Layer 3 of a small transformer language model trained on English Wikipedia (15 layers, counted from 0, width 128). Numbers have three digits each and are written without spaces.
In attention head 0, each number of a token's query is one row of weights dot the token's vector x. The head spreads its attention over the tokens so far by the softmax of query dot key.

Query weights of the head. A number n stands for (n - 500) times 0.001.
q0: 588623661423472146448645582859576454057224661530292556531388562370421745428391234634579593656551434388291564336484536600485528491548279311516358255207637473433481261364454708655745529517733588750676363586462505683741601675524394280408450327690344771162238837352596272544500564661183606380541321582777505331413595753707222616423739340432415379062415479495444568646538569278651510339373
q1: 373550569591491677655492527311556493702406329563600449420485215628384402745457543476562619430587491451530508504537628340460504723682504441578591565325367160704696622522411595492327557435260622539621309580441409488443572282500512516516579488584496376630787457319454799633656445576634227750617701536471592428584466426393655496363245446361603588881467619274408305382347515648535477470570
q2: 624469504475569429492485426473486447331623601434438355758604715451578594281550533466480383462324615629418457530500463579397578277378599548477343432731616728444444398401623318563612535576826369384431641461517705504378329630541537507415391665444525582407225263710469346409331534353411741319474387459617519601441510579544398398500636616671447449229545477678559601564621482307478581647578
q3: 625396507497553536465490380576446379467706517497514312747566641516536613417557675344543470370413648662583447538643541593414548478497573506422437422636529676438529562566607315640576493552753349425518516392357723613468474452526531611277470610405500573423264260810439364513402609497494773379431497401433482617442532470476449473417613539607560462360519528752620695531702635232422533481532
q4: 673324590424639456613485529450401517456711535421727462684692676486459601315440695399344566496538591684418437527524576500225585496464620390484480362776546652370572427726658413344652416508719478416500482436504650452301470770665519541244500652507444570479272270842408530373417744462323670377458503374367564619385461470527223371508576576637460364358482575632481667562729489475515551461570
q5: 351511415401353583596522517493440588335291434586523438507569507422490279344641649646490483660523519418483628602583532450385477292480490594474356449681447417424639393257405599370580486586524510412410483553477459371555321658473486454536696521386241758695537386347319528473391331493480596835558367431489677326348402384557693500555518515317224315472346407390277317548537431527614379523623
q6: 481612541557667362528773526555644414761609605480769601337572220451496526716430321488270424647704389434515278404421222626556452773722584338602625639471563417396481447628344617394408352603323679521645333746632451635541561394708551508456488396580625312419485637525330751663562695561378357356560654512427483579627474581594535378416409375454706493708415631296464532346563630664469382485621
q7: 519547545635352516574455488504530558635576426536943777330478318302480435553358540488306744556507352454519488504293411447274650594488403346563655725568568407520328438515598584350451180452347701525466395767414391547772656465587464373549600351570440289447602676456475728616693555482391366583724595374376487404581375602717295444406528428457483374654320337186423628368534395632353306369481
q8: 420510600715500538515505673418495931219336415617361401662599611727609560228581558435531448536385807745385893624731544202544368326542500523378316404485464309697676448155574556327523716617448359483264773619281338600263534295316217457451485820533379795596326359362567543331287253647527519202431438643681603500475311505339773876475441413509490514336495394304657750575463448564539684732409
q9: 233747533438377580533420416521728479513596392701346382593483687522652513486437441453689287543521670387629406449765199453824350453408543594371262404152337369718806522338397768654743646305343283585471682553620438338566389317309426645560422356482395692306453354278524531615472199563427303600257667690633699544597621527303771775631250181471466606544401557306542406618288308510395385654479
q10: 699488544526595504424405500403460197496531595519528585500607566581753349555519400614740362550574248213471312496346227733593294366482514601568558474247652402817474422586209629311349507374591590521594373475677762625552386300526492466535373360489504383609387677592537564541554602415482426710445468547460243445649595538423535345775617467559540554541500339312407401369671451466523448608310
q11: 465375659560489564527473321570697721478448692421607572649503441519548472370503409390608424313491546468380573403566503383447552552544555368476428186438638521676391383381407478352515522389612478549452589569552575522538412369472329448344392619728344596478256562491421732613446564401497456458440673583382500556507537674493539628567589638580579379415522422347599689720413465586402459635253
q12: 450740578589331500699398507555610396467442436545417510497608650507631490420609626511595353426290507561588634440616284403559619377434542474382594542355445449598605573538514605480407533327453370326536560420442378409388381351546355561542369483337312503406412524330533432377614230560658484425409312584674584335462585534462586690732309351609367513447213353245549581486474510398432570619279
q13: 433456553467450436447352338622723651454613670720576595629582679428490480416632316567453597645500725524413373507478340471510532536428458442561385379583468558455575310381363559612686480425453427658717706737519539497743339481396462582632345453586466500335351287560594527662521452516371418490325594462429620451650578514269486728514497584379522516550445607372451557440533252511302317600426
q14: 679692360419424380500430382558454388622362390494589518343452491626582451421637686569228347597388553414619582609435435555444434558358455297439437646520427445520426459434484639354413556359522441411411434452467355808253483479546370484598642554544432465238503539521520694547483414500500503490553441628570363639484521722643542519536438220450541575590327530459536413707402528568487456382428
q15: 441539653558162484500610542443465423396346479530347578517491599433510407490822396476583497462543247437598543514574299529609544544365403667472559444408550418677487614547349623442481549309540624515748624443620475299555334496484392507752376378454453382554506638355454417280494368472544336590596246664716411304561398414402564541716391550482549484487443346354490594427519323385463438576456
q16: 531524798469490625524566355534405266390327542532558432570525309762383478658383295430773571286487310427206696547669815474671380694592462388615347444268453340458714451410196772478731390200540642561887265451590586406579520530630611436579656383726413755375444623450471523487681463517474443754664487528424762465328916477555316449528431510268404262412448443553195500557262554616619451277287
q17: 294399509719653585466372508302590678736612222658425412698519480520593480479713785270420532527458677610770358585579399308395508543436523547552712560627516399652266665465572277656329576595512327448373685571336383647500460284323467595517458606231583309759696160511513627484456438413691385455504617618453306631559264488412721654470471430624648623725668543465559551466555581473517472718740
q18: 742570524421591462476696579697463351140450684395455561421532622500454541437335206643564481562585394431287500357418595555693536419545333562577284530463664591334641266424452612418711267564584545507594538587602488618567564690574477334488488420711388557258346729600410389658551581439449586485524450555673640407405434489555352539659594582366443334143248208603472620657577439457473557347322
q19: 705326423459465500440556466617438578214492628324274396682493670567584619357465453524654345401575474531478591464623453592654431342463409533370263410492580517449612530329341507380653568504806300448475647442665781473403348542544590512425492626443512660327235496586385320391326419422394694322389223571718421657441625692590523418604705554546500471206551378724614572698426481251333568460358
q20: 611319437577398456445570643518443549280561551481372363685647789467604703276526406504542423443403649648468593589724623507585479364547560610302319362645493653369674522422426438507652606542780334439456434343468750519504342599482336489381443619401398563418174420664472197295370469472446682410349396581728387627404529635412450504453696717473432391247486524694546598590576567257508522557429
q21: 398669400577505541530513629492536558756311387614522547321419152572442428701363412474558443575658472384496492539593457448551476773581441480614470597304382330581460524476350746407347407472277541582291565781441263599399646185468432467470555500516525298532707878227420690638651257600567201579461665462557718427594504471487749673521411237439738671675401360245453253548189512639391590551524
q22: 735430673440644557387572230544397457455582673363508558717514452388420660460581578404597523412521411362242527516385587507421500419522358515549397358483588653536440409697632350553638489325784610490521436504570643642429537703570633473243605519625411542401382481704529412515486870371331717396536443445330413653579566519625183308508764760489500533285753533724465653799567553345519753390467
q23: 730306543474568474331398339561561510533716673519661577600430583460429602442515330344381618518389392500367370403343658633477675313569507454512560689617682694407333485582457317467557342600571692399399482387657707380474560855616642334546550362644546455493547515681625395412573562301400613568543458604354423628577550823607240343484650702538428422467751496613362747283760500525527452403457
q24: 356436354345342349670490571352655515442383479392333366463565529654497487401520446655398389535644566431659546620596449446680223443339503421398346392496396304483561591409407626455434575408447458461429575350282507520307421369449426403677450652546446477525500497528496437503509212709494584407483586572723425658312627589493662588600327322454444497484329489396554469559201425581446474506650
q25: 370641380513214463560402585420532497444616279432583494531607701510523663326658456696475480474422705521587480406565241671562494539284459529400452466554266525698526540398420520664589490265366358394489411268446425349454494496565483446687374369288473500368542582441500396322623153516599513402542385514557565382493513540497387541573403258485300396451513365424669451433539314289418543474621
q26: 558522763668715524403572490569392541527549507587541561567632450520415433347417479479641530461564313624240616504408564414295585513802461516802463450563618485550567486373603473372565409744617486590507588815516460719590433420411345531436423661534566418553329486407618631557439601605510356275386557319449433329493312538353630728432701607393533646463562449348588680435493469604677578611409
q27: 712597653467894508302692504618439528639751581517670508438480579587504504602277279607544390585361462670287483673261645582267663373800492659541700740518680606416695475614847404584508349823632475608583504657459414658458583623451636530359430517622730483459401409420974367404340616580422475328185540407473518512496315530408622504300584721386678702500488672810417675235586436701604593480508
q28: 500500615627582456662311456471500713446497360444489568556558464520408337298373819511510669422465606664461571333599772375514536493657620503613454319754467511351473497510557129537575409485421439509393335533467493507377551534503465497419493630470493561497533403455566562356589484647418553255582484302204729587327411658682483483262701570478511435429638598374521565554520649458698655484519
q29: 464282347480583480360555354481465421579459432348474473521371152402379618508309545584440472431692639427446368454461796512438500539563581307504253359517585552362347340427408378385658421621460436558296436622527633831520632674422624602321718601640299754496554586624443759865500638440419587557681665437287404717517477646748393335500845470511552405516775483566525441696508628591652376257661
q30: 591729656488623468420563574733312392441557576435621504471594810562600605504548318513593417633515504641404476596358285639549611519480321645517615675379511600575687460549696574641523453629560421641823587470557449496477550571562586601752272400445752356388458512381862251268364491601603383415201377645656332238529473432250512643392409612415560779449435551630574613104539206540484579538508
q31: 481496556537474485384377315478638482563788583604508710363233606489470268547569347539613350511317475551584526488423465314352594319692554561472551751215815475590515537597512518567352403588462336377349541488287222485382520600387535439520477455541450432562660419362586420348608357440663297683598479758408672371649369538299454388654391573395407539671417323250317639420515365734546549605277

Each question shows a short text with each token's key, already scaled and adjusted for position as the last token sees it. A number n stands for (n - 500) times 0.002.

Then comes the last token's vector x. A number n stands for (n - 500) times 0.0059.

0 "an": 418376459415391612454499580560479533531461592460383423587589559592345447456428416444425491469453
1 "y": 581465424362424621427546565496478467514413534443415402581534498581341410513482443390540576386444
2 " t": 496592466561382610329324608646606543467590504516654568415518628510498372411371547504376524489559
3 "im": 489529423442426546477504535572529472504540482464515398533512515522414411476511473486488567558482
4 "es": 441672364416373481497555460536421461506437481466651435457439424643427341567407532509499496472438
5 ",": 587450563537541597397401559585429532523480449556527428608607636360540499553509490531511513546460
6 " as": 480474501425411519423439573610477458555478581554455500490531583457399481476517463513432378552495
x: 435407531549463427446514477455524569396519596520551520460542655355522583521444615532677464525555586553543509469761383356527585685542563463533382575383569270640400409602509478414517510486332489605467442443617560318571715713374540496645610482471468505644284466554561388537479377356386512568515534459519468544515479617408434590534581557659384546395538494356520409441573545491498506397502
Which token does the last token look at most? 5 ","

0 " v": 515537510568499530416322525594532415477563556408436504426431596391568454518496538578475523604495
1 "id": 693477366405391569474548477516492536528475523511405349595533472579396420501486433406534611479374
2 "e": 566490379362382459509552486481418536522499515465483415592489463641479444593432467408527568408422
3 "o": 548488479441504507497554530432455485530423561450546422593491498530423464596501473411584534442413
4 " g": 369465525555371573408389544619617514512524536497385650397536550494518405458437516490418514483489
5 "ame": 540541415512430405527509484556540509579562509542499450460443435501463491516645462498458421638387
6 " P": 687262681638502549309310663520503593536483487501514433578698691375603544524409493415504554419426
x: 506491615512367508477527480448463518426505442488465667780562477595707439504483395501381497524545364547488489266393504671425375415512600567410473542454457497570541471546601429574287495354570587492537530512489493563526408522515537395530490548567589545593560401418498469518461537560368704511610517530421414338543564478546561492644482607488429418486499252483470475566634482406427579581670
Which token does the last token look at most? 6 " P"

0 "w": 561594478539474540435473572487392456501494510500555473484486508563499514409536490421605577441380
1 "ard": 525470450493402493499523586519508513576516674522449452476508486638417433550521477378561497381425
2 "s.": 370477607609496557348408690542430555582516523549441641474623625424554526501431575493630509458476
3 "\n": 395386617620614504418404577554493485527489528462364621420540624295426515556426439528450474516300
4 "\n": 559347632599601518427400560553515488520484533465352534456554626290437519564426442525438470513304
5 "==": 577310694615589474396341625499483518557548531515450492545625633342532613533384501499530409464428
6 " In": 616359654565464530367352609599535509524520512577401475563641601412504512435413563569385377546508
x: 605457712572468435477529610473462589387352485465480581465564510419634462620665497565499594508469516649560491481519409616528476493478487506406513582370481539680467286599291456436407357371353542285442594436510570352558483387552567513454370358479385484411435504594537357456502622596411509500590526405434608557504564434549484424481395463525332422481340433471492382508474490496508484500590
Which token does the last token look at most, and with what share of its attention? 1 "ard", with about 40%

0 "n": 480412449364369565425475513623457370455553477525452430621613529518378451383526417520412502574567
1 "ie": 670503403441429577475488450577502521501637484558506411581538487541503401406547413419465540487473
2 " G": 461637569740543442348317527547584569536497436517705692305553592377663483313430458477427486475472
3 "i": 485578456372448585454500502514542430464472534530651406551563516521421420395502387446482538483458
4 "b": 429535449459472587402448502511495402455510497522527524547485515523486396394495501457534590448456
5 "s": 420658351391321561466526540494423466528445593503465585419468491672405316479490480444471496451454
6 "on": 448622401425442423540483580539525508550478588545471567455496462651429475493421491477414519474581
x: 279448500478591650512442522578587478709548454420521423342327551501463460601408438508542548547520621495396418527566314638538512525403437679516408515575401444492615430513451403533480383515419569535505470618565509519471511391460552423570505613408430525553528501396368591455580392584436370483435349508355532559548421520427488416538489371413454380566485361489368303577485518245576501708544
Which two tokens does the last token look at most, in order? 5 "s", 6 "on"

0 " S": 598638458634490509414371625542597544500481525540509451363452620408586483440522533492455460507557
1 "up": 387331444332358533501451628542492515486483441464460418547592543654339449421413513573457445516562
2 "er": 535492482433409561469430556504616393459477430528500396539554505599373371379450505480496489574523
3 " M": 408440705700501536330314564510468532494513455485479659401578658331643462445456519525484518513521
4 "ar": 501706313254279601589505526594621508403438547367593443478478444755385456392288536509469674370497
5 "i": 409607443347449570481505513511555432457475520511445509518502504537411440400468408476476525510450
6 "o": 443601402440483520507539496449506493502453539473454503557474509531433459549492469418499497481442
x: 492534567695461434544442384549520393372437526461510402573534452623667387577430625513449496573504443546494454589577515432470425572564483526401553486512304525578534533677465533491521427674273519514472554528486548471538395458535557425517615593574615396586512495431356543518518374562444575411416531597403526566407425632532425781482489409269407754587471507465573579500533491528535450220369
Which token does the last token look at most, and with what share of its attention? 4 "ar", with about 60%

0 " to": 362473550514458534459473594506518434516532596533547549486512528491456537501558573519518448568519
1 " the": 480598554584558490491450501484634418557485583496584562399444496439451587496585441601523407649516
2 " c": 498578514581449623362386544566631464519536481541573601412498601385558474422575533521457491605413
3 "l": 582531471448397527437444556549541452485480519510525394545513511561374284500480468485480457549423
4 "as": 456661299319405500568562544559611563501527524501564479486441481668427427479419470509379443534536
5 "s": 442658342360348558471561576468399443506430575471560516452454480674366326526414490463482488465437
6 " con": 482478524454395501420377595600515461575558568474529451527551554498424530501417552530492489507583
x: 598480485627487541444468656641613549534462426445568509295457617508715534589482537522595572562492646568558568451538388565389680564485405610588489488376503367526444388510559351430606332419463486364464414464477453584536375520433582488481422492483386632436571487419477591538529517662459638590425339466266506465475650571364497464566536501662445494553592472480484498530441448191441519321631
Which two tokens does the last token look at most, in order? 2 " c", 1 " the"

0 ".": 484593537610490555331386690582468537588511518596615570436588640391549541471440580486539490507504
1 " I": 579741539703594545307345654583588548522535534582684666285500623284561518467406561380397452446428
2 "t": 509531462455418616339429652570493467515533553606513496497528579518387364457478527435398458508442
3 " a": 390518504560449639388409549568634491532522534589503602455499579466401517455517411435437413546488
4 "ch": 483606384421413667487487607517505380505465537575582471523459486626367378460569537440524521494516
5 "ie": 413550407467452562483494444573523557507635475548364563435492461548500396406542437414475553494449
6 "v": 423561496461423528476461548557468456525466456507420569460481498597391369494451496478528510436516
x: 632451449451424503482352495461539421684408456544536480661435484556492476594527356457552454494618471554528470624351417513507473709445450656531343554435447435425500656656465515419728573414495507320471483602478451532407583434287486244375412525508457517649354521451548543480575290413381328613493447459652485481684568543527481521522520532503490526533505447598506576541497493594449529562595
Which token does the last token look at most, and with what share of its attention? 4 "ch", with about 20%

0 "=": 456570578620551487392282609501452456452448523478609633358565622429513535492307457526516461519485
1 " b": 482607581615473537326305605549450447483545477348657629375550689386547510414319548622564622504426
2 ",": 426431651583579579389376578576439514531481470550480566511593646341555524526498486542492513547480
3 " a": 381504544572482629381381538580592469524524526577506615456517595423416544449519398456436435561471
4 "\n": 533329688659585570365346661559461479505495497383308608455595687340411481449362458534483533500358
5 "\n": 671307680626569572390350641562482486504488502398429503498607675339416493469373450528458507513363
6 "T": 622284683578501595270253616568588575485551547573479386528660652316590481501376465364378534435437
x: 580528453501514454516440406498595552441407481495540509352601439503643595608533541438385369506509440559442436404424614448476538514516535499332621465415519598573572276439549562523303742488368567359517482334370475480438392642569524388529482421310378542558661610334378596573484574480426563467561497604509476579472527341416384438624354479478404514464440464453518613467562498268563542643584
Which token does the last token look at most, and with what share of its attention? 3 " a", with about 40%

0 " an": 544517508517441593431444536530576398516410529486407475498500593451402502464549445486462464555517
1 " a": 575588489571481640389401539574619469519502529569587515460477588449416520455520410429430435540488
2 "r": 595636315361305610483443581568496379407484402487593324573510558683405250392372586487508531460490
3 "r": 477698302361304590492452575563486372402488405485620423515486531687406258395373583491508535458490
4 "ay": 418528472488465556473450455560512422486507576542504530455521495434482520446558388456444541491495
5 ",": 569457581572548596437401547594450530513467451568502433607600626367567493558534505539491497548479
6 " m": 595421548501231670315371566615436543515590503465455556444540544514457324447473515478500560541524
x: 353510546520374508512487432671599358415509580430513672595459564496762438534676760535393445516544535590450610469427628532546540372491501527518569517413534496430491409503481423579465446255529377368489566444371507464507678345433505616454580510508446574565629562426518544501576518400544618561458483462632451452506485618518472358356529578424495521557475480398509596581352516448533506646559
Which token does the last token look at most? 6 " m"

0 "p": 493425442414342631359531565547462471563540442535416418622553543560359359458567471411511561527488
1 "t": 509468457453447599367485614491443452504508525516459442584552545584363329458429523451493547448454
2 "ion": 496389557619568457464490543434426447527477583452383512519492482519493488537443477458587586397481
3 "s": 543567354373355583433542565463366443519439576470529387543522521643361312522409478445522521436424
4 " le": 422435496516419593388392545567504485516585503508394615459477544457516449463462489446505521518495
5 "ad": 424628356418433552516552437489573562525485509551530533428435421565396444525517408364560617419434
6 "er": 459583443411412566446452586512581393505476432549459544504522479593360344396452501440518497573503
x: 628516469533455465455574615377508576581417495495461632489403513424576563469431563515391531344528541578636515513459419487467453418407616490595490590448439453581573518564530832536477355321500553506513522537523396546500401372597499570592559588544471555378560384507424290524632457574633452535491433447510516617512437451546423476557434396326561465431580534476582543564644458349596473484420
Which token does the last token look at most? 3 "s"

0 "d": 474408473417340617386458521521423512416484479432414437597533533616381307527427460401591661373458
1 " r": 560537513554489619407373536613534405532538431516513514495469588418499377407487506514444565604578
2 "un": 472509443464325613438440587574541531489563558484514423518535555566412454451446481466467502507395
3 " be": 465498500520380539367418502587580509493586495543469561501490567494466412473454507437491454568401
4 "f": 420515506536503534395479509575499533490529364581450540497491500494501403395484506422470505508444
5 "ore": 453571418447420472482506486629450559543614467592478537402446410583425437510540498449484447585466
6 " the": 615362622598568501469404477509620398553494578506535448541537535385446603496561388595495435673489
x: 682451536563473418495416604381550465512490568549463365258496565643667509481552530519547454525562535608519354402605448537563498408525592550534525500576660587492387391488434410563398560383680552558535493555572604389484496613476550652446389465424505523447644553630421605605690272532519667480599526536535503485436488609531536426576445473600544390432457531509471474344569669587519560618341
Which token does the last token look at most? 6 " the"

0 "ul": 558475499478436550455476544539537458489467461503489452566540540512415483463497433484478541563445
1 "ia": 493331512365418634452516542543560443560525520493404437561578532505345491506537426468517480493538
2 " or": 463429581530458545486457519516530419452459543412425490540452530450480478530493549531543476547432
3 " P": 334455678700543544314315662526536566534472477484486720425607685376578569519418480428521542417468
4 "y": 396649364325412638476554540516522466495440554440592489486437472604370410538537434370509570418442
5 "th": 521595413389377622481538592549486490466505429520536523482442464625360436408471584548605519524560
6 "on": 437631411398417424556490611534520490549451584510502554455472458657392506537389513503453510468567
x: 303431499464589624495395615598595445710613417424538466356332556571507469611369447513579540546499616472365406486559372654562513530400403670513418463499416423527658476545504404526504429457376552545509459533568534526480470435434536408511457586413360548528536488394424600473585449627496422531409360534358544550569472563403517401518479332451434367555494438539436282582517571248623491644565
Which token does the last token look at most? 4 "y"